Layer 2 of a small transformer language model trained on English Wikipedia (8 layers, counted from 0, width 128). Numbers have three digits each and are written without spaces.
A neuron's activation on a vector x is ReLU(weights . x + bias), where the dot is the dot product.

Input weights of the MLP neurons that the questions are about. A number n stands for (n - 500) times 0.00054.
n4 (bias -0.013): 869481823577430374661326702456496538552722322660625531429487526323607654325487407496609402399540328532389341509438486386577385307327448551531600509430767656583220946563406548371531530355551363482430844496383611567568553491727645446304448444496523500644512581390364427770371391402656295531094881468582578674651405240618450152595354504623402482481526412691783428350461299475417247596480
n83 (bias -0.026): 475444762283444634466250496275356424420612467517535540597631496424270500317415573496352299371244504504468465517552500458619765428578652766393369500468604474276716569468557504504536469451597259444271284671651496342392576422567488508623386577268800673488518592444476686504119430476638581611384603343599558739576351646303533453423588712674761517405579571739640504616321200704512516595515
n127 (bias -0.027): 356533537503597303583796707408732697422559689467382521681448449497587419620454648384330438490391475610483352413510507582472524474760571504462762592558431610287662482514360567483322371575471448312471320574619493360487503564568433524656595574633763701514367456562466513315216407510417413466566568425621439469427506395560436674430605583507675468567544503480638444355160427568390571439583
n140 (bias -0.031): 548472503487438644427459436383545544577430500409452401627523651213520382595466576373385705368587453608666490250516727434656457493480317531497595516575700681554503500597584425563483614478497264473500392383446452640297510278552466437443549395430476696572450548326408835376511292430651698500388392561510394487666506487304432513386470424582569418600542605589359402602455378531700436656527
n166 (bias -0.006): 513309451433463788549699415493511448788438616314588693621298356297504611190393431713679624486526519656434408431304375486493372539534359691572589335356636448524544541540290504394694483394412555562408465404341576636210540628647433555349596641482564628625458430529518679312237474617424577468580460437493496419471442382478402421589567388706508534406296389636482451580525481603763648556483
n170 (bias -0.035): 690411283380637468442662523447695651437500700551636580558544632385250675636510524576539758512439402366376618417494699334484487635533584677314500629591407587308526523452497531660461439408440461580429485564552507407335342391641451580319525528529570513491454410453506488279479484404318577384484572323604401571494669400559523519568389500464336402569513544332531533497584466569538682605561
n209 (bias -0.021): 566464573573576488523483503527656466500449428687324503512554422597366361389531656622584382311368515633558397500443598546447573599578641478434416500398610470507435343439528435436561601492306415415426555430540278363541632344643556512653402591574475360712522420650473436506471332491708614503618512481472528488700435408599566652503711424419732749497527482491368402347576455412560367497417
n229 (bias -0.063): 496359603571054125835435426486666763601637395386269466637394645904382634630569454608590422588451450390632358541330855412804441479716727715437625745308693356351277545525406495627539528464290427378454327737935719151327239315466600500654252547782530671202282433534283354820679535485384439510456553415640641554329541500560460586455522425415423445227524611341566788524358639523529440550491
n267 (bias -0.027): 474438438512304412442556344503619708526590493315372542662510395439442424510369592416299545509643487625545375291661530451279393456527522608548602580697413645507805687383516490565416411482591482519431481568418878337540609500449635454529566472536453574481368476529583584579372457296644366544571490510467497393606428444490527601415219469560510434267548615271481491526600517518359559613444
n274 (bias 0.002): 578289534604369429603518455403580446423729448429522735330405412344577445362558461433721659491423526666370466400358543406529631490415519487575649359566467528406442620413320586561506549348637625490467412539465696561396775404754471542434624546600556452503511491387531518485483323634355497478547459529425358490525601413526343572332465427785353304668503569433651418573432560602412591591410
n313 (bias 0.004): 586474532621471528544312404551417360406595500572524482481570394460429331424484401521305466462351384494595422558491551480572626422497431510494371576500720466443509419574658503537571623460626497543279421277547378444568488539473478546586470231553675611554508632397564565442556551414710607427356494431484513426650454537669563385475556648778561569262497233715482547436440623555509613279475
n353 (bias -0.024): 708591528611535410557546534701338792340574435547273467534397467467549496482647422233519455595365492553500399317578612486675281531500507325372663687354295476719455628504658540638590539382325423541368593421519488541585611370226432478510420650684681552580500591441489475643352553422662357485633533629557638451470562466644603464236327550672453469576368405593288447327633023503563500645548
n453 (bias -0.018): 564534445488242666463512594500456470546266658643369615671618351609490457459240647534497522527451588598689569453321403473539490469454519483506628589528320542507572317364536555465506439311524491632455352328692570555300350740522510435595478509295577506525451468630687664488345474429477515402554497365628503306648521516552672541634588444394547427586317586405475638481637557512382641381582
n465 (bias 0.007): 565321583506578593585459512500388541471494580433698514627649571451683465363474530602453526527544550400465478554382584489356385369559424588628474386534407497547518556558360531561526464489479519624349345564655352317437574494622535485412348792430479483514436542546435442397416672581449511534463435453385521439434586672432539223377608403542509388599460440773461580546388530557697538521460
n498 (bias -0.031): 403536433650320493504358425340619798553504397111421530671383624319548477778410690461557593454294545685526407492537496518549559457397421484522511628234615719565534756586268635429500564535496510426431578526515717351298526244464511675540605282253412548638239497716474693458496298541665468413588639466511324474663452560470420438282476593569570534532515613528428377375367473528537470591608
n499 (bias -0.027): 436547626546566531432419497676602439412567663643389382391878660668483356477398616387510591452643410590473552436628577574676476514483592365480600503523563441559442541411469387358351733475376421676450613585288578367646611323420617364345493314445595581673488312517603451294609656419409497650698630413462591452514334462631420407445522484563220347296414533445444468450605610570416576406531
n500 (bias -0.025): 797383693496288598713448513628349584462605526424565626305446671542525354504070468561573525572415208625374586645575640468169466068461565438579397434463566555472209222666440586449707492390332674416359694419487592292573320660707655623424611407308164563645590431292479451437582561361535597372559500366633487458605531321594621707590550609422390677722500562569492552412402788690742521591477
n576 (bias -0.007): 431334664306398473613475610500561534426563649507650299294340578510530544451540560408409513528730537325540359531329620390328540531503449309503433523497555442587517594560477525550434620528424457712463642463473583673181565323630611403491435618500442358558688488797614586429663456497610354542339480601595606423507408320732493487490382557582680622539416585563321462461385361537363594395515
n581 (bias -0.042): 515352529432475694478558415328340490415588569575637466398567603450558435716347686406459524529622380431315634648601784251548338621628415291447380629341556485412538668343394761703619693547422683628425468371384556354419587526371404558579553432456503439500473531633407733503319545557409591467473397621383465273722516463404334355524571587545641521496527387523435487460562493642483486597426
n589 (bias -0.021): 536489593526341483513433638493529525497627589511565500480589602733510697546426462382548610393429622531633519183470407238660420553579568416576490454447576467471405568254625450657403643484490450363450452261598490587542513461359371517548568542466479617408292467533572599441565688634680413546533704336200517396390540382476476484601445394438186668583372579720416611550558658434589412332640
n664 (bias -0.017): 521651504542781441631785749400629396637641665625549430535426457414323293446631493470584332474286224500430652340558528337328512380218523627566644400307675783294643389342429719708669433350323441422518451484524336421568539710646492591296374353619594492542469529628701587676563415618593504500547573552452407318398409464576303442500464609306365383331446508440633534465910459585349484524443
n687 (bias -0.016): 518137340423574528740454524327488281356560586386465544636441496627636447236520530734402488451214773647536554567425786250704556690352333513736736358205454491513610686359314642468584351504404534344493649294415487492347421368708671580500332665625533328449557424543398527376637479472715269645317638398676533524444608645622422488528507638196504537457641496630465584425562613511555419594442
n718 (bias -0.005): 482264500330370466652545715667464474527388604540592716544453701561309555624548410357361294397380559531534602270338482645469463514423438617447569296390363519611565693432425620469503506487457376646611484425483677551296527322610479602418533585459613473503343537396604546544227406500676402460577634438403616520612446425814552387414519607727614476401593513419569506524484664338306310469581
n728 (bias -0.011): 600093705557548231380581478594260360640544447602375459441496489382459556317489521628417518601593251545533260380529527525334441523489608876584579409456346609447568553388410476541504504659706434593303415601478353582514471748576640593427381618414408526602381726460569461510464694648596322576279420356500454507371428556368610500500551607679531637611398660486407373694608267691602594667439
n769 (bias -0.027): 396431524604295842579369438496476650574604500447549622301393536744449573699194637338540565320489239357471455515636578493614306447541252451436673422450564488429387398536453666529420500446666638576604410398638508591607489294288537583561489275529347374645426287415525756331616430439549431617496585375456645402493671485438637398442540386530549733535397457631430483407497549719561595493484
n890 (bias -0.034): 462448517678630475583330791531524572575757272471544476458435521455458454421732682520312396556440472404569544500604717401528497357507540668565422610582309588321334507409440414608650500471350523343575520486356391542354472429630564546494680533693572524555466671538253436643474529416158580551500531461443450500448387697585339858496538383568587439493449709370386636341551467542507252486605
n896 (bias -0.028): 365332622439287591504403560493543405393604339258341567631807482392631553257383390758359407549489485584549446473236644436584664334312551547552317463415368418316473394281421653631481489462433381537378453421538793662475407569489424636406511680523426616320523500463515626588424531586562561493541485267508403658489576470732688716386329522477351488460489441550594479663475476584777778841579
n913 (bias -0.023): 429381682691261475520298742671259657359521746636516632433467713484521302643354299647572574504529508475277416621340517386420707531305376261394432414333530437604281361408475740263646298465270562446392801320567414533480713416581369558504439480349620479809408557619676448585545568691620472537451512614335504250471562571837632691571405289300379661455512406353448508574608652609627576428704
n927 (bias -0.002): 586478503461402641510607534570428436424324566633589564534460527710524500520545561526497568458716545697388628599190549455361446600664349625570562493340644478782610548442257223585408711567315338483547484479531560582354332520383524483567308395634623507543515577661775536586405367510409395413605714601337511500425513435514378600528525353441429437281447567669379574453520486430315407295615
n966 (bias -0.058): 476673651444658438342559364595414445272362389708247500392466660669477731409776628393528469471438319539542515548680468354637592333484481375386484557447372681340453371508290355620473382572403468554392323523621637446581576193757284504434673456609743608655479696709659407576347599377468352492500417461626389299558439893653504572512306670441444583471606462529359423313604455572416649536426
n980 (bias -0.041): 565489565553519465640559342664550477488769658681457388277486571714623608412248523552420531558287284573408665529422567322594626464619493217564441369497546728519382417331407687544335793583446283582541513555573632473572365397383249528552390441500390616510412491399473418382658542534535428477507584350465772582517494472552549577597475457525457286529453476549480526490401428695480701384609
n995 (bias -0.017): 472459613456489442449869631354456565596290453597651367588568534371769527455600598441508538500666570294732511512401429576469481754429363420466621417511484713563446376307292627661462566461660221320561526365485651223376508504586590477548343662203421275384248535526621680343484633573389438680447481516301405450656557330570645519624580727575416265668534568493386449417581408715409570563605

Each question shows a token from some text and the vector x that enters the MLP there. A number n stands for (n - 500) times 0.0069.

" t": 292494556468648607580418387408422595463376509455445461412489567492427643640561284495557604455425534469653579512674372472245589410527615529495444671556462244669668602507394498490592502665759631539737639491554567704653584586537398477632532376319465505531627416351334411320591367474415407295424495430437493391313736339352551518533387485482543395524502553527628492429600466447662509442421
Which of these neurons fires most? n769

" W": 421533468476680557617613419549468490570394478528419407507461581455504561634657392505639567527453547472555621442432329481347567442562721528534402508505549175730657595500461546398653505700787541390646638438577596501427656567569491561647486505374516510508584520312372376477622284433401505340563465407501457333362658204317438505513382478400556333472573606471609476478499462411593441502293
The most active neuron and its activation: n274, at about 0.36

" |": 318543520626595476561571477499455515666280560426483367494561609469461624608614305541477608562385482415542622498470445558308595404567686514508425563426500276661703539468371567544693493698777380389735676418499560590497517632494458402562511544331506599593623461331510512481566317424421580341478414485445489327413614342333546499310402461437508432515562604465644532328529416399735492448277
The most active neuron and its activation: n140, at about 0.17

",": 252459457539668521393464506434362569539381529469351352531714611475518604611587482570544567523432551530645574485517480484340645461522658488429398686512508242632742487456378595495694584734724389451568627402502627639445558588428510435631587544292551630533623418407358541436527344344403547320478459456427450420470649441293581465445389438471493368462544515571718474379532389392604453510255
Which of these neurons fires most? n140

"–": 251550586445667486507522501529574434502365471540497417572527506492534624604683338606473618509421586421611606562454393548321573360530648533367453574580525310654733515412386619486648636644778517387609603428457649516577596616480533472596462501268420618532585466299469367414656246438352596436512476420372592331367609356421477491446411386439516423505527565532527491385666425357625442398383
Which of these neurons fires most? n995

"11": 333470550456677360439539545502456424481428516463491374404513629527418508531707389471448528515332536440619628511697437556310596454507685498480388571619457293655580587454378455427663520755793578411491608471564511593488473585657406524459494548509462598593664353418410543609538346407329497357482446450382557409354684430403453581505341536343538449503554594609672581278704405386617410628224
The three highest activations, in order: n890, n664, n966

" |\n": 357507492629610526563501455634426544465284636467454361462635644441526565568597471527501537581479458457550571525557449549297657438571607468344379581551507221639753478402398530527637496679749411569655516403560490517478545589603454559576488606407441677513657475384483440544518375367420469298381486447449495394377762483371566465460352614401410374638519637496627538365487412248659438547218
The most active neuron and its activation: n465, at about 0.34

" has": 391416618591647505471600342492384595407417557486335330477668556494377569546671279495556594530491450447479531545537470458312609411561691431430535535554528209641705595456401489421750606622743511512604632402507626509616624655478389425578510532393428617543541479392445553490577474304507436292553560518387510451340741424435496416435351597461484494625405509466604489389548485296633449506275
The three highest activations, in order: n353, n267, n728

" ": 446390474505616419479523476568480467514302570523494394459594616437528676693670312637514591523372451441561668484498374494261643452549705507393479549561487282635738509440364472558630564599784536424644565415511546693491531650584435549596516535432449599452669350360505419629602355378341515374434443462356522377259720406445452520454400451407615439466512550558625510329662444476554461427199
The three highest activations, in order: n170, n927, n664

"oin": 323435417420627506309501470561469402403383585474459477536537610539495539648655230432527640342354527509593560598485577479288579438585718527469460454580598178666685461403461610477613536600796483518655610423507663526616535639377452559613553549413478665453641480441410590529592393395339528373514552415288695476404612545393508462350339400336469422452513504477609552350558437469572537543389
Which of these neurons fires most? n896

"ver": 174515580397684490427524422510549522492318461562423364471610625596403562674730299559546579506499540392649538529518469580367554385610789520376477590583395261634635626514387669386618651673699480462673455407487589499550554637428478400579402473399462556567567417414437641334614425524344425289607421423453648478390693423533432525477317425323509434530578554549664472345519450380600409480302
The most active neuron and its activation: n499, at about 0.16

"a": 309455496476689486595571446520333391591307558523402466461517583378550566482653372552463485407420529456542579470570391569346611440593836612460392538558491205745706594474412534518575635607790447431647610481514585632501513627419469473626582402388479641510696292402429506568648402384412581324432506485368566347402635410400488423462335564430558514490467442601631570426527496414582444508167
The most active neuron and its activation: n313, at about 0.043

"7": 372425464477645418541571517587487412470365552467439298379531627485490533629726345557438556441342530424548643508566450523269620495534714462440415562504437232639671533433413588519694537729817527399653628454543536638543514690535423446481501535366432628550606403425545486553471361377405518360518405489347544406343707442404437579484383488359590401491533610570672533383654438440549412509289
Which of these neurons fires most? n664

" of": 311493585518604556522552427373495503482408535552365336468600632562524612615493311501506637590302468470561539525551504541297605402606662514364358656632437303689713648439354522445526693659689515445721582421604707584578649648494411424564511478453435617617575488488343458430611278476396555350500532432373534390352654341413535492486436445353512371534414584498634526304503509462635375456243
Which of these neurons fires most? n980

"inc": 246473622534695508507577436547532365539356561499343464517397568536512570578708309461472650426483598447486549533414378500320644383542663504553428484568529213686684568493518582481656633685712628506611561390496597561515668566538535388670526502192464630587584423353342467471568254491386565403522470396416534485389582325354480385537438482369586392426614548594572543413526526418603342537349
The most active neuron and its activation: n166, at about 0.11

" the": 317527566484537463514404472387383461551302603546395392506630597442432606612601331455533461501362517464638535597508425620247494467515742530588417721534431258685611519435487491521650452696786544445582632471498634636460654661566401449489519615436533631587608389311396372501605290422370457373501511452399525403432562465489486476566306530396551433632524500448737561369466468460646294498258
The two highest activations, in order: n4, n718

"ose": 199562558461492544487529418464305514514454569489347337481592572643526459687530295492460653372391600423614506534577480598313516426621692591520445683533486283695664591462446412523644578789765609508662507460581557628456611552385558501579518521349462720528609320360378502471591384529427430366427660374386553434415578371438478459569341494461458464451475538457631461289458471389643465563296
Which of these neurons fires most? n589

"y": 217539566420697487419591430567395475458334531461446411535576556570523589524770289506534433538403604360597574564489409584322539383394834651531419676535414236704657651488435529498625548607735422386661554499514629722412477531416431489502523432402419545499751354427332516557665335522341491344522525494425464461372526413384517523579343487411510410595487545554649581421510507413528324598353
Which of these neurons fires most? n896

"ers": 311538529482724473495544408622429494595347618544391396532527551406438553540693268433417556480387525409528565625458455579374673557578760493427410642620544151582647531493444533493764527615787514503710520452529574614640511569474459508594505481440439583397630450420463510498531291401406533341472459409359552418342771416450447466448336544452476501469466469540549497376577558513576429524125
Which of these neurons fires most? n313

"ey": 216510598484683407371489436532438330525355595557382417468501496586424518464677300461518454526297542446620599529631499591381640379637698604528458570675492150738627623429499577357632548638769534488564593443528533679469438459413484524556583462376421563628665423467373534450594302482408490395407452433381589461380530474357562497487306540440491459526517420651677564501549436406582516538361
Which of these neurons fires most? n83

"ord": 318514589445673463366633490470427417505386603544442305466581554522486586564643372428481594471396528369634591549504475660308661540556711543553392537626438187750708516439469573570666533699750573555695503490446545513516484566434435458575427445340617533494609341465371584545616426470310460375467507406406629354385683316336646433509431486468480537491460509534620541334466468328592346505388
The most active neuron and its activation: n995, at about 0.2

" Lou": 329580564489669559530508379592422496570464573486418497444530552548457640505705382488569461418431539504573565507612468573307552399648672479477174544689557231716619527362472588385579591732732549434541610430480599511302637531492488449471521558321464557526669395437359382590548331450288564424607487439409585330390637305379458547534455661393568501407546662527567523365545436393551380504308
The two highest activations, in order: n209, n576

" him": 283450464496705463476453361541239543410393607605507447477745602510318554687619399434518600479381444505563522529558527575282583444551764516485413661545536237625684538418464539357680609672802503520589539490455586674487623613595542474582491452332446611524646440360416533470527345423397414368562503492401540444327628451488510463494318492446456523498435519418557641428469463303607508455360
Which of these neurons fires most? n499

" February": 350461480466731394606429461440351422542428612478416414461546573489331597531663343518526481556438549501629694579641578590247636419551630514560389536773499268626596607409404504467659409773700499511528549344481592554475467461625518535439502567511415557492680531476442417537625275396363465461510577521344555352305713454412392546469322567396535463394586519562597578294605392362643437555238
The three highest activations, in order: n687, n890, n664

" Col": 375494555453743576554505317482427453564359562503357421401490519477495610489584304498593538470357585537572683475510464599248537451676606632431369523646543155732690433431501563386622504722766621472637574411493581657434580546585563452532576490416458587610541411422360357541484344545435576434591410448325526487441505309358486489546397530410631487382508536512657568412468422362600387540286
Which of these neurons fires most? n166

")": 388545407488532543497589458517429478528340598587514303410557501472529618615629335531427709460330502433561546523443421473324617390607622476465460648452590226646675496402432582484626582710781409472666675442499499731513542590482518447526578519329544527398628483329423421405558255373444556316448415527426530451405762381449554508459344465486506485539502537574561602360625498262675423580321
The three highest activations, in order: n140, n170, n927

" reg": 324473610500658520462405423540365568579348551538367447397470665443471698669750373503502515435363513457501557556569510547211682476603551435421469571627464244718671509443422583327552419660716587488652451342518543626572487533580361377595603532406479519586554552435472339532579324534463439374497408516425506465317750361407464442482390674426528477474521393562750667344562500484620485463281
Which of these neurons fires most? n966

" at": 423508526470584558631469489466519603514355459563469397464507567463461598484664290578518608568479455439568527484509430485249520438542685467406362557497618271660632637501393652508632591723744516424657669569501654544557629609468417410535516592348505575657622455441399474474599179412361475503553552526414489376344611272284501504485291451324462476452543678481626459329574455351647415430253
Which of these neurons fires most? n4

" in": 351495576530621498495372439439488491433318533590425354458599594457481634475643214539505583553343476465619591552600458567221543356486799545468402635674464288652670551461393538505608626578724480521607599449524682721506592573528442467526507626454512540573709521432261391435607254422408471325519531502374604407370666424362486473602287557332464427494571473513669549357535435446570394542341
Which of these neurons fires most? n4

"hn": 287537469437710474368568463545408446433304602467472410559666576536488532613658385465485619376449603420634538511541477580336611519511758510506471590507477148690700497406432648456624619727751443459613482389451578598468619516479493476646484497415628693541689478342435579526618350285353504348509484399425513420366559428332499418483361555334551475494532533502676473470412515413539405547360
The two highest activations, in order: n83, n127

"ood": 178574573473613456459526413525392513490358519475376426532545580562476542566608297449533544422382594430613606623641431585267603399610766596547421580572515200695600629503554559493693429702733559552576626538554571573552500522474497555528549417378423466580707418318465482445573357386465539432502559423439599318281660367409445393523305472532371380502555497495702583273513518401513347517419
Which of these neurons fires most? n267

" and": 225481576621633541355459450437438558574364542550487236479592547467528638627544238544551535542389533542587531548593407468392570385600708576455444643581594231725705490442428546373694541690709476466519683478536653635480589569532466515565544429387537564609621436429355368529531346414522484446360561418426525428374629397404455333537271495447458392557516478482678530272578471512547407381290
The most active neuron and its activation: n4, at about 0.73

" with": 336545674526545501478539405470454564479402501517362356488631620524486565610543343537538439585421426460477488560589438497278592456503696397403462675637515162688752648406376585466682604655779398473542586492521574581570506602491415483567481645434455672590663500442422520557543294357399518404509457483419491494338612335422578411501379451321512491609410542499644499357582445381606471425308
Which of these neurons fires most? n353

" Ro": 217575561423578510461455386521400477471294617493451462500496488514419551511688371532678416479430597447611535505634393598378605325563636564423429498676523143690616572411447580344683504675699422432499637422534504493529593438611527528574493525531461580572769354384360428591654364447346474454491501396458593378460494331376584511438346639466575533563568542469635494432543555326673543474233
The most active neuron and its activation: n209, at about 0.34

"00": 241425452436622459436583547537546401503391479532390326410470620475505566569634377468521585477439481449589571604673377556332691407623553499515437547576573336679571635534402508523637437729789613543526714477595556575576494652523430524533456480356481555503582346352416379599635315473340494318546415445427636394271702388452381536432483521365509450482524603580628510287665442507547312502253
Which of these neurons fires most? n664

" n": 386454541450590530578453424404436628521391508516432443466505614499554659651605322546590599407513450426549523571617452476331574399497587463453383664515420268676650618436425562491557514716750619458688601379503642648625648678543405448740498456445544555528610429240328417440640331414349502211453525400391496452323698386480504424475494548380588392477475589534582474318541536369615487493374
Which of these neurons fires most? n769

" L": 340502502494727518582600456556465463471384510515396452456409534451510582561563284573650587508428543516625559503397456472338533440625674564526404541519539156758702571357452488411565509695818530434633707413525591576435603605425586516654526448413476564501613443345429421434574367457381540371563444402410486316451572263357479464532405515408609368410562569538657462433610481386618471464309
The two highest activations, in order: n166, n927

"*": 350543505534641434454586476664561496528324630539409243436596590463508566691743376589384457461450462423537520591518353580343636482596605463475381499513496269565627517431420570516701564642790494480718560365505565582370483586531481564652582613340435717473601528337531483543564398357438449347510382514482505492326739394354430447435415583441513394495445580497620598402587399470558345509121
Which of these neurons fires most? n995

" I": 358516544376642556535483429571452550550355625408431413471504633522513629695752394621566558563411561412574581488447445567261593468611660509411380602512517161656672519354514504461662478695827522399606599451527652641427603584508457579507494474421378629510624410464440368529512362418391456357498501498356396396370602376371422500539442487431500444457469664507578547398517408522545459456205
The two highest activations, in order: n927, n576

"ass": 308477492507582462369542476512399441439342571553350389464577597494596575457619115403471558462347496496612591546494414615342556452579760537541448432547522218710735537450530573467660588776714614444637463498551570510566476638390522432623542466366535561511609508414397509491601360510344597348409516374419643417396730278478410464471417539434570480440558478593676493281527545456635367608288
Which of these neurons fires most? n313